Layer 7 of a small transformer language model trained on English Wikipedia (10 layers, counted from 0, width 64).
A neuron adds its activation times its output weights to the MLP's output. To switch it off is to set its activation to zero at one token and run the rest of the model.

Output weights of the MLP neurons that the questions are about. A number n stands for n times 0.0089.
n13: 6 -13 -23 4 -11 -22 15 26 -2 -8 8 18 11 31 -22 21 11 1 -1 48 30 25 -6 13 36 -8 1 37 32 31 -11 -6 -2 -8 32 35 12 -2 -11 -2 12 -8 28 1 44 19 10 -20 -9 -31 35 14 -4 2 8 8 8 -37 13 -3 7 -18 -21 -8
n40: 15 -10 -66 -6 36 -17 -10 -8 -19 15 -6 -13 -10 21 -43 0 0 -23 3 -63 14 4 42 -1 37 46 -19 -16 19 -10 41 4 -40 6 16 -21 -3 -49 22 -5 -22 -7 -18 -3 45 -9 45 -23 -10 -11 -28 -1 8 -23 -40 -15 -7 -13 28 -25 3 -19 -32 27
n41: 3 13 29 -2 19 23 12 -9 4 9 0 11 19 6 23 -41 15 15 -27 30 17 -11 -1 11 27 -20 18 -7 -22 16 -49 18 23 25 5 19 24 -8 15 13 13 -35 1 36 8 -27 20 -28 15 -5 11 29 -1 10 31 -52 -3 -33 1 -2 -3 -29 -2 9
n42: 25 36 31 -3 23 -34 34 -44 17 -14 -23 8 -23 31 7 -10 -14 4 17 65 45 22 -20 0 10 -39 -48 -21 -29 13 -12 37 4 14 25 -64 -9 -1 -2 88 32 23 -10 15 -74 44 41 1 16 -36 35 10 20 -4 44 -6 -14 -13 36 54 -9 18 -20 12
n51: 7 7 12 2 1 23 -29 31 48 -27 -19 -45 23 -9 -8 21 -35 11 -36 2 -25 29 -7 -10 1 14 3 0 20 -17 53 -11 -50 -7 31 11 -2 31 17 32 -11 -5 23 7 17 -27 11 34 3 -7 12 0 -46 -10 -31 29 -22 -33 -43 -10 -10 6 0 7
n55: -1 0 33 -3 -2 36 -9 -9 23 23 -36 17 -12 -13 18 -46 31 -9 -24 15 -15 1 3 18 21 42 -17 -58 -12 -23 -9 -1 -21 -22 17 -7 -28 5 15 -13 -8 -35 12 -18 30 -40 4 -3 39 -3 40 -9 -3 -13 26 -12 10 -22 9 -15 -4 45 -27 -19
n57: 0 -19 2 -14 0 7 -22 -16 -6 20 1 11 1 11 15 -1 6 -30 20 -23 -1 -21 43 -9 9 -15 27 6 -42 23 -26 6 13 8 13 -5 -14 -18 5 23 -12 -22 26 9 38 -21 -5 -26 -3 5 -36 2 -23 8 17 -32 2 1 16 13 4 -9 7 -23
n75: 33 8 -21 6 19 30 -19 16 12 8 15 23 53 -14 2 57 -18 8 -10 -9 21 -37 -44 36 22 -51 6 -10 33 7 32 0 -44 -5 -5 18 -3 -26 -22 32 -32 4 23 0 -22 -6 17 21 22 -19 -14 32 16 -4 -17 -17 -2 -12 29 32 -15 -20 2 -4
n85: 29 -27 6 24 -12 -23 17 -38 2 11 6 0 -2 -11 -2 -1 -9 -5 -6 3 28 3 -1 -12 3 -1 13 -42 -21 -5 31 58 22 3 -12 3 -13 19 -26 20 -18 0 -17 7 -64 -25 -7 -28 -6 -30 -11 25 38 15 -15 -20 2 13 5 30 -39 0 -8 12
n89: -13 36 -6 -15 -9 21 1 31 -2 -20 -6 -4 -14 26 1 55 4 -47 12 -4 -3 -10 -28 -25 0 -33 16 6 -4 24 1 -13 -56 9 -30 -27 17 -14 -37 2 9 18 9 -26 21 2 34 50 20 59 -37 13 17 27 -32 15 -6 -3 -1 27 20 -57 17 -5
n121: -28 -5 11 9 15 5 -9 26 16 -19 5 43 53 48 28 15 -39 28 2 -12 13 -8 33 27 22 -11 -10 29 5 -11 24 -22 -22 23 -59 -3 1 -58 28 -18 -3 -37 -12 2 1 -3 -9 12 -28 11 37 -3 40 20 37 25 -43 4 -3 -26 -42 22 24 -16
n129: -5 -27 -12 -13 11 11 16 -26 27 6 -31 -3 -29 13 10 -15 -12 -35 10 -12 1 -30 10 -5 -27 -13 -47 -1 -12 21 -31 29 16 21 -9 -17 -7 27 10 -17 1 -13 -2 25 22 -20 37 6 22 15 -15 8 84 21 26 35 5 -14 15 6 -32 -10 -20 16
n135: 4 27 -6 -7 94 -13 22 -1 -74 32 -9 15 -18 18 0 -14 23 35 -16 3 -19 18 -3 -23 -36 -3 -9 15 -13 16 7 -1 20 12 -3 13 -14 -46 16 -14 -14 7 0 -11 6 -22 -6 -23 -44 26 -13 1 6 -12 36 -25 2 52 27 0 -4 3 -2 4
n157: 7 8 -16 -5 -7 21 -2 -2 -22 -26 -1 1 36 31 11 -36 13 20 19 4 3 -21 -32 25 4 -17 -1 17 22 28 -37 -7 32 -19 9 5 4 46 -12 16 -32 -34 -7 -3 -15 -4 -28 6 17 8 30 29 -35 58 30 -18 -51 -2 3 1 38 -10 3 -56
n175: 50 -44 -30 21 27 1 7 -16 -3 23 10 32 29 8 28 -41 3 6 -36 -15 -8 1 -30 -2 37 16 12 -9 -10 12 -29 7 -30 -19 8 18 2 -20 31 -11 2 18 -3 33 -19 -25 11 9 -24 25 -62 -28 -10 23 36 -19 -19 11 -24 6 22 -3 22 7
n190: -11 5 52 3 -2 -22 -39 -37 51 26 41 8 46 -27 7 27 24 54 -14 4 14 -34 27 11 -15 1 -22 43 -6 -9 28 11 19 38 -38 -41 25 -27 18 -10 -33 -18 -38 -43 13 25 41 -30 20 -17 -45 26 13 -26 40 -37 14 37 31 -14 -2 11 27 8

Each question names a token from some text and the token that comes next. It shows the activations a of the neurons there, in the order above. A number n stands for n times 0.24.

Then comes g, the gradient of the next token's log-probability with respect to the MLP's output, scaled to length 1. A neuron's effect is roughly proportional to its activation times (output weights . g). A number n stands for n times 0.0045.

" ", then "2"
a: 1 0 2 3 0 0 -2 4 0 -2 0 2 -2 0 0 1
g: 66 25 -23 -23 -23 -33 -23 56 -2 35 65 56 -14 -28 -13 36 -12 -31 29 0 32 -35 -11 14 4 7 11 -8 23 67 -6 -8 5 9 24 -15 -14 7 8 8 -6 -38 54 16 -7 -13 15 28 9 44 -23 -6 33 -6 4 -16 -20 18 29 -7 41 7 -53 7
Which neuron, switched off, lowers the next token's probability most? n75

" w", then "in"
a: 0 1 1 0 0 -2 0 -1 0 -1 0 0 0 0 0 1
g: 3 71 -44 -34 -7 9 22 41 8 -31 -26 9 -14 -72 -22 0 -4 -2 8 85 -3 23 2 24 -22 -47 -26 14 19 40 -35 15 -9 -7 11 16 -21 26 10 -6 50 12 28 42 -11 2 0 50 -29 13 -39 -30 12 -3 -21 -8 -10 -12 -3 27 -7 18 -2 -28
Which neuron, switched off, lowers the next token's probability most? n55

"r", then "er"
a: 0 2 0 1 34 -1 -3 0 -4 4 0 -2 1 0 -10 -1
g: 27 -13 26 26 42 -51 -37 4 -16 -33 -24 21 27 -12 -23 -10 -76 -6 8 -22 -23 -22 -1 -39 -25 -32 46 -24 -31 -4 -8 17 -9 -24 -38 -33 39 25 -18 10 10 -50 -45 -17 -25 -45 19 33 -17 17 3 40 -13 7 -12 10 -16 -2 -1 18 7 -62 34 -2
Which two neurons, each switched off alone, lower its probability most, in order? n51, n89

"er", then "ic"
a: 0 1 1 -2 -1 5 -1 1 -1 0 1 8 -3 -1 -2 0
g: 20 25 -28 -16 24 2 46 -6 32 2 -36 -6 -31 -35 9 -31 11 -9 6 -26 -1 -28 -61 10 -10 24 30 36 -31 -23 -40 16 41 16 23 64 10 -20 -4 24 30 -22 34 -25 11 -37 -38 -43 15 -45 8 48 -1 9 -18 -26 1 10 47 30 -26 -42 16 9
Which neuron, switched off, raises the next token's probability most? n135

"a", then "\n\n"
a: 0 1 1 0 -1 3 -4 -1 -2 1 0 -3 -3 -2 -1 2
g: 24 28 12 -28 29 19 -12 32 -66 33 11 0 -3 -30 -49 12 -3 37 -12 27 -6 16 17 -3 22 7 -1 4 -42 -35 13 11 2 -31 15 16 -7 -4 7 29 -32 -10 -77 22 13 18 -8 -72 -38 46 21 56 -11 3 16 -36 -4 -1 -1 -2 59 14 -26 -5
Which neuron, switched off, lowers the next token's probability most? n129

"al", then "ur"
a: -1 0 -5 0 1 2 0 -1 -1 -6 0 0 0 1 0 0
g: -29 -6 -13 -34 -58 -63 -3 -21 21 17 1 18 -19 33 17 -86 11 0 -27 -33 -29 11 21 -27 -18 40 15 5 9 4 21 19 20 9 8 21 -26 3 -1 40 11 11 -45 42 -7 1 10 -30 56 28 38 16 15 -5 -27 56 -27 33 6 -27 -30 16 13 7
Which neuron, switched off, lowers the next token's probability most? n89

" Al", then "l"
a: 0 4 1 -2 0 -2 -6 1 0 2 3 0 -1 -4 -4 1
g: 34 -7 12 -22 -69 62 -7 0 5 1 5 -37 54 -21 7 -20 -42 -42 -27 30 20 -4 -1 -16 11 -15 -7 1 55 -78 -16 15 -7 7 -11 -51 -25 41 9 -22 -26 24 6 22 12 34 19 15 16 -20 -39 3 9 -12 18 -35 8 -13 -22 -35 -18 35 5 29
Which neuron, switched off, lowers the next token's probability most? n57

"ock", then "ey"
a: 0 0 0 0 -1 -5 4 2 -4 -1 -2 1 -12 0 3 1
g: -5 -16 -47 38 -26 0 4 16 2 6 32 -12 -1 -6 -14 20 11 5 30 -2 15 -47 8 17 52 8 -32 2 -23 -18 -57 48 4 41 -1 -21 45 -8 25 -36 31 -8 8 -35 37 53 -1 28 -25 -47 13 1 44 41 -2 8 80 -20 36 21 -3 -4 -11 6
Which neuron, switched off, lowers the next token's probability most? n135

"al", then " |"
a: -1 0 -12 -2 1 1 1 -1 1 -5 1 0 1 1 1 0
g: -9 37 -3 -14 -30 8 -26 -48 -42 15 -9 18 -9 -16 35 21 -48 -16 46 11 13 48 75 -15 9 -1 -6 18 -33 -18 20 -21 -62 12 -36 -35 -29 -57 -14 -2 -29 38 -5 32 17 19 -37 -19 -10 0 -4 12 -26 -32 12 5 27 14 55 7 16 18 -9 -6
Which neuron, switched off, lowers the next token's probability most? n41

" M", then "on"
a: 0 2 0 -2 2 -1 -1 0 4 0 -4 0 -1 -1 0 1
g: -8 4 18 -46 3 21 -9 8 -10 -33 38 40 -8 20 46 -1 34 12 -26 -62 -49 -34 -22 25 -51 -20 24 -20 6 23 -37 8 57 -23 8 -13 9 53 -12 47 -39 1 12 -2 4 2 -28 18 -39 -29 10 16 39 27 3 37 19 -6 0 -5 6 57 7 -32
Which neuron, switched off, raises the next token's probability most? n40

"\n", then "S"
a: -2 0 0 94 -1 1 -4 0 1 0 0 23 6 -1 6 -1
g: -1 20 48 -69 36 33 -41 -50 28 25 40 16 -35 5 8 -22 -8 -55 13 -31 -16 1 -32 -4 3 -36 -16 2 15 19 -15 -9 -5 -6 -21 19 -27 40 -7 24 29 -10 -7 13 16 3 -26 -45 33 25 -29 -38 -6 30 -7 24 67 -46 -37 -15 -3 -11 -10 18
Which neuron, switched off, lowers the next token's probability most? n129

"23", then "."
a: -1 0 0 18 0 0 4 -2 -1 1 2 -4 0 -1 -1 1
g: -31 -28 37 12 -10 11 32 -84 -28 -23 1 6 -21 -24 75 0 -42 -7 -6 -25 -2 3 -21 27 13 -22 22 -18 -38 -29 37 6 -16 16 45 -1 -22 -15 -4 -50 -29 44 0 4 -5 -1 23 -2 33 -4 -63 -42 23 28 27 5 2 -10 -4 -27 16 -6 41 -5
Which neuron, switched off, raises the next token's probability most? n129

" W", then "ar"
a: -1 2 1 1 0 -2 1 0 -3 3 0 1 0 0 -4 1
g: -25 -4 33 23 8 -55 -12 23 -19 -10 -24 -24 -5 6 -16 33 2 59 -29 -1 2 5 6 -71 -61 -15 48 -27 -4 -15 27 -5 -5 -14 4 -42 -55 -3 -33 -32 -22 29 -11 -1 16 33 -26 -51 42 3 8 -14 -19 -16 26 37 -43 -6 2 2 -37 -3 -37 -13
Which neuron, switched off, lowers the next token's probability most? n175

" team", then " and"
a: 1 1 0 6 0 0 3 2 -1 0 -1 -1 0 1 2 2
g: -1 -40 -1 44 16 -5 16 9 -60 1 -2 -19 -6 5 24 30 -24 -19 -34 23 -27 2 16 -27 30 38 -34 -16 -5 -34 17 23 27 1 -51 -20 -11 -45 -38 -20 3 -8 -41 -23 -41 0 -23 22 -53 -33 19 1 -6 -6 -40 37 42 8 13 13 60 26 -16 -54
Which neuron, switched off, raises the next token's probability most? n57

"ey", then ":"
a: 0 2 2 -2 2 0 0 0 0 1 2 0 0 0 1 3
g: 3 29 -7 -47 -9 2 -7 -8 -50 -5 -17 67 -29 20 -27 1 -23 -17 11 20 0 -59 33 -8 18 -7 25 60 -9 5 -13 -14 14 -27 22 -5 -20 -29 -11 -6 -2 -6 41 17 18 -45 16 -27 1 78 -12 -12 0 8 16 49 -41 20 62 21 18 27 18 25
Which neuron, switched off, raises the next token's probability most? n51

"V", then "en"
a: -1 0 1 33 0 0 0 -1 1 1 0 20 2 -1 2 1
g: 5 3 -9 21 20 22 12 -42 -61 -31 -20 24 -33 25 55 -37 -8 -36 27 -19 1 57 -14 -45 30 -58 -5 -22 4 9 30 20 -13 47 -3 34 9 3 6 20 -19 6 -19 4 -1 -18 18 41 14 27 -35 29 -13 -32 -5 9 57 1 -2 0 14 -37 0 -63
Which two neurons, each switched off alone, lower its probability most, in order? n42, n129

"u", then " F"
a: -2 3 1 -1 0 10 -3 -3 3 1 0 3 -1 -1 -1 3
g: 3 16 6 48 -25 -12 -12 13 0 -32 -34 12 -45 -11 3 13 48 50 -6 23 19 21 -1 13 -4 -7 35 -5 -22 -31 20 6 -19 -18 3 -14 14 24 -46 20 15 -31 75 40 27 6 -8 28 -14 22 20 39 -1 -55 -4 -27 -12 -64 18 38 64 28 -3 -6
Which neuron, switched off, lowers the next token's probability most? n55

" be", then "f"
a: 0 0 2 76 0 0 -5 0 1 2 3 5 6 0 0 3
g: 21 23 -2 8 -2 26 13 -11 -29 82 25 52 -52 -1 -26 -1 -21 22 -5 26 -27 27 27 -5 2 -16 -38 -29 33 6 14 25 21 -38 22 46 64 -18 7 -39 19 -6 23 -10 54 10 25 1 12 4 -5 -25 19 -25 -26 -17 -7 -27 60 27 20 10 -33 -11
Which neuron, switched off, lowers the next token's probability most? n135

":", then "23"
a: 2 2 -1 -1 0 0 0 -1 0 0 -6 -2 -1 0 -1 1
g: 7 -24 -15 26 22 -1 1 -12 9 30 -7 10 -3 -37 41 -43 -13 -18 6 7 -5 -1 -28 18 40 38 -38 -10 2 -48 -57 23 -22 -7 79 19 -53 15 40 -1 38 32 2 -27 12 4 -10 -9 43 36 31 -41 0 -24 22 5 29 5 14 -25 -11 -9 -15 67
Which neuron, switched off, lowers the next token's probability most? n121

"2", then "01"
a: 1 1 0 1 -1 -2 -3 -1 0 4 4 -3 0 3 -2 -2
g: 21 3 18 -15 36 17 3 3 7 -47 2 -27 31 45 -7 -27 36 7 0 40 15 50 -18 -35 -41 21 -25 32 1 -11 -35 48 11 0 13 7 36 33 25 30 30 14 0 -62 13 -24 18 38 12 34 -15 -25 8 25 11 -30 69 -38 -2 5 -30 -41 -21 12
Which neuron, switched off, raises the next token's probability most? n121

"l", then " ev"
a: -1 2 0 -1 0 0 1 1 9 0 -1 0 0 -1 -1 1
g: 8 -27 46 28 19 1 -35 31 9 -22 69 23 28 -5 14 4 37 34 -6 -15 6 23 -29 14 0 17 -13 -16 48 13 10 -78 -32 -24 29 3 12 -78 12 1 -34 -7 -12 -25 -36 8 3 7 -25 0 34 4 -5 -13 45 -29 -5 -28 -1 -28 11 54 -29 -11
Which neuron, switched off, raises the next token's probability most? n85

"f", then " H"
a: 12 3 1 0 0 0 -1 1 -1 1 2 2 4 0 0 3
g: 0 38 13 24 10 39 -27 47 -23 -55 -11 -16 42 49 -22 18 -4 -3 24 -5 21 38 15 16 21 -40 -23 37 48 2 -22 -55 -29 0 31 11 13 7 3 -7 27 -47 50 1 -6 18 -11 26 -42 40 43 -9 -7 -29 -7 21 -10 -12 -7 33 35 53 6 -8
Which neuron, switched off, lowers the next token's probability most? n13

" |", then " T"
a: 0 0 2 6 0 0 -1 -1 0 0 1 0 0 0 -1 0
g: -18 -19 6 10 19 10 -13 -18 -46 6 31 -7 -19 39 -38 46 11 -31 10 -34 21 16 -25 25 -27 7 -6 -6 45 0 20 -4 -39 -49 -45 -33 43 24 10 2 16 1 25 -39 -3 40 -3 20 53 25 -18 48 1 -6 -14 -2 19 -25 -39 -64 10 14 11 -64
Which neuron, switched off, raises the next token's probability most? n42

" r", then "ank"
a: 0 2 -3 -1 -1 -1 2 0 4 1 0 -1 0 -1 1 2
g: -37 4 -7 -52 -20 -1 -18 23 -48 -26 12 -41 12 20 -22 7 34 -8 46 26 35 -36 41 -24 -76 -15 32 -13 -6 16 6 24 16 3 -7 -42 16 13 20 -5 -66 9 5 -3 16 30 57 -41 -27 33 -24 33 -6 17 -17 -15 -21 16 -27 19 -16 15 30 17
Which neuron, switched off, lowers the next token's probability most? n190

" or", then "gan"
a: 0 1 0 7 -1 -1 1 1 -1 2 -2 -2 5 -1 -2 1
g: -34 -48 4 -33 6 15 38 20 -28 -24 26 -40 46 9 27 -17 23 27 1 -39 18 5 23 -35 28 3 -16 1 57 -29 0 28 -7 51 -25 30 -48 -8 -27 24 3 21 7 -18 -45 24 -13 -54 -32 41 21 -5 6 -26 43 13 -15 7 34 -2 29 -30 -30 -24
Which neuron, switched off, lowers the next token's probability most? n135

"o", then "e"
a: -1 2 6 0 -3 0 -3 0 -1 -1 -2 0 -2 2 0 5
g: 21 33 -5 8 6 3 4 -18 0 5 20 -14 -1 -13 53 -12 -25 7 11 17 -56 -10 22 19 30 38 -33 25 13 21 -18 13 -68 28 -6 -41 -13 1 6 29 -84 44 25 8 -20 9 -26 20 58 3 -24 28 23 38 -21 14 4 15 19 -6 -48 -48 -20 -29
Which neuron, switched off, lowers the next token's probability most? n190

"t", then " W"
a: 7 0 1 -3 -1 0 2 0 5 0 1 2 3 0 1 0
g: 28 15 -12 -18 -26 -2 14 37 -10 -16 -13 -10 5 30 -42 28 -20 67 14 34 -16 40 -27 -9 11 0 -42 7 60 20 -4 -12 7 -25 23 -11 36 14 21 -8 4 -34 29 -29 -5 48 -36 -44 24 -2 46 4 3 -42 -25 32 14 -34 -8 15 24 64 12 -49
Which neuron, switched off, lowers the next token's probability most? n13

"|", then " Te"
a: 1 1 0 11 0 1 -4 2 -1 1 1 8 0 0 0 3
g: -33 -30 -15 1 -8 -63 -15 14 -26 5 41 -15 -22 26 20 4 -35 13 -29 -35 -18 -1 29 -30 -25 0 -8 -28 -29 8 -35 31 -32 -16 -6 -19 35 -8 13 20 -31 -7 19 -51 33 14 -7 -21 5 3 10 56 55 36 10 -25 30 -28 -29 -46 -25 65 -33 -1
Which neuron, switched off, lowers the next token's probability most? n129

"in", then "s"
a: 0 0 -1 -2 2 0 2 2 2 -3 0 0 -2 3 -1 0
g: 19 -2 16 -53 48 7 40 -5 37 14 -33 19 9 13 -42 -7 -5 13 38 -25 6 22 -13 21 -38 -18 20 10 44 19 -4 -32 38 -37 16 7 8 41 25 58 -25 11 12 10 19 -19 -29 -31 30 25 -61 -1 4 45 30 -36 20 -27 -3 -5 -11 -30 42 48
Which neuron, switched off, lowers the next token's probability most? n157

"'", then " ("
a: 1 -1 4 -2 0 0 1 0 0 1 -1 -2 0 1 -2 2
g: 12 -51 45 30 35 -7 -52 -12 -14 22 -12 10 17 -9 13 50 -34 28 -6 -10 -44 -18 7 3 22 16 -21 30 -43 -17 13 -24 -7 16 -17 -55 -59 -21 1 -37 9 -45 5 31 -15 15 -34 9 -28 7 -35 9 -36 16 29 13 -56 19 6 6 -14 39 37 -37
Which neuron, switched off, lowers the next token's probability most? n190

" ", then "6"
a: 0 1 -5 2 0 -1 1 -2 1 -2 -2 -2 -1 -1 -1 -1
g: 36 -45 -5 35 -17 6 16 -6 59 62 11 -28 -47 -6 0 11 19 -6 4 -6 -55 -53 -33 3 -2 -7 -10 4 -3 -10 25 7 27 -17 32 -2 0 -26 38 14 26 71 27 -6 21 -6 -31 -12 -34 -15 39 30 -51 21 21 11 -17 -5 40 -48 15 18 23 14
Which neuron, switched off, lowers the next token's probability most? n89

" Mar", then "k"
a: -2 1 -1 -1 -1 -2 0 -1 0 -1 -1 0 -3 -3 -3 0
g: 2 28 34 6 -43 38 1 -53 -11 39 0 -37 54 11 14 -21 10 -23 -18 32 20 18 46 14 20 6 -2 4 -20 8 40 -25 46 64 28 -9 27 32 3 10 39 -22 -31 -66 19 24 -14 -28 -26 17 -4 -26 14 -11 -26 6 -4 -10 -49 25 -7 12 12 -43
Which neuron, switched off, lowers the next token's probability most? n175

" St", then "r"
a: -1 -1 -2 -2 -3 -3 -1 1 9 -1 1 2 -2 5 0 0
g: 49 -11 22 1 -18 -4 19 8 45 15 2 -25 7 -28 43 -37 70 31 -3 10 25 29 18 10 -28 -12 -4 31 12 11 4 -34 38 -45 -1 -3 -8 38 -2 19 -34 4 25 63 -45 16 -46 -6 -22 -1 4 -1 -46 48 64 -19 4 3 -3 -16 9 -39 21 20
Which neuron, switched off, lowers the next token's probability most? n157

" R", then "uc"
a: 0 2 -3 0 -2 -2 0 2 12 0 -1 0 -2 -2 0 2
g: -27 -13 -57 29 -1 -43 -1 0 -31 22 -44 -12 11 -22 45 -52 -56 70 -25 -31 10 -1 17 6 -14 -2 11 4 -51 6 -35 -11 -55 -12 -16 -10 -13 15 23 -9 -45 -13 -21 -4 -34 4 51 -18 4 -27 -32 11 9 -40 6 9 -17 7 -23 -49 15 0 -14 20
Which neuron, switched off, lowers the next token's probability most? n85

"99", then "9"
a: 0 4 2 0 1 -1 0 -1 0 -7 2 1 1 -1 -1 3
g: 44 -12 -56 -11 49 -54 20 26 -24 27 -35 -8 2 0 -3 -13 17 32 -5 27 -39 0 -35 26 -20 -18 23 -24 3 -27 -27 41 -84 -10 13 -68 -12 19 32 -44 -18 20 10 -6 21 29 -27 -20 -32 8 -18 -8 -22 -25 29 -14 -9 20 40 4 -3 -14 2 0
Which neuron, switched off, lowers the next token's probability most? n40

"ab", then "les"
a: 0 3 -2 -2 0 1 1 -4 0 6 0 0 2 -6 -15 5
g: 23 -12 46 -47 -33 53 24 13 -4 21 11 -17 -10 8 27 -2 45 55 -18 8 28 41 17 -17 21 -29 7 -15 -30 4 -3 -5 -3 67 65 -25 -34 -5 -16 -42 -6 13 14 20 34 1 -2 -10 10 -9 -16 -34 -20 28 18 -21 47 -46 36 21 -43 -4 -14 27
Which neuron, switched off, lowers the next token's probability most? n157

"ong", then " In"
a: 1 2 -1 -2 -1 0 -1 1 -1 2 2 0 1 -1 3 3
g: -21 -28 5 -24 41 -20 -23 14 -17 3 17 -4 -32 46 23 -8 12 15 6 -38 -34 7 -14 24 -39 80 -53 24 40 14 -50 30 -4 -22 27 32 -19 -11 14 41 11 21 -8 -12 -19 21 -9 6 -42 36 30 8 27 2 -17 21 56 14 9 -11 54 -14 -6 -39
Which neuron, switched off, raises the next token's probability most? n190

".", then " The"
a: -1 3 0 40 0 -1 1 0 3 1 0 -2 3 0 3 1
g: 11 32 14 0 -5 11 20 36 1 24 32 -29 49 18 -1 -3 -3 12 23 -60 21 -8 32 6 11 -19 40 37 52 16 -39 -57 -41 19 66 -41 13 -6 11 13 22 -2 4 -6 -17 5 27 -19 20 -20 22 32 14 45 -29 -43 42 -40 -37 -14 18 0 27 17
Which neuron, switched off, raises the next token's probability most? n42

" E", then "x"
a: -1 -2 0 -1 -1 -3 0 0 3 0 1 -2 -3 -1 0 2
g: -4 11 20 -10 -32 38 11 -31 15 24 14 35 -11 -5 11 -27 58 15 6 31 -3 19 15 11 62 48 -20 14 -33 -23 66 5 -31 45 30 48 36 -59 -8 -23 42 -7 12 -2 15 5 -28 -23 0 30 14 -14 2 46 10 49 4 -17 34 -20 6 27 -19 -9
Which neuron, switched off, raises the next token's probability most? n55

"em", then "i"
a: 0 2 -6 4 0 -1 0 2 4 0 1 0 0 -2 -1 0
g: 8 6 47 10 -11 -28 2 -32 -13 -6 -12 31 63 -49 -53 -4 32 0 7 9 -6 6 -2 -41 -46 31 46 16 -4 -26 -23 17 -20 -38 -38 -9 28 -13 -23 -18 -3 -40 20 5 -24 33 13 4 -24 3 -38 59 -9 44 34 -21 -23 29 -32 21 -26 -44 -30 11
Which neuron, switched off, lowers the next token's probability most? n85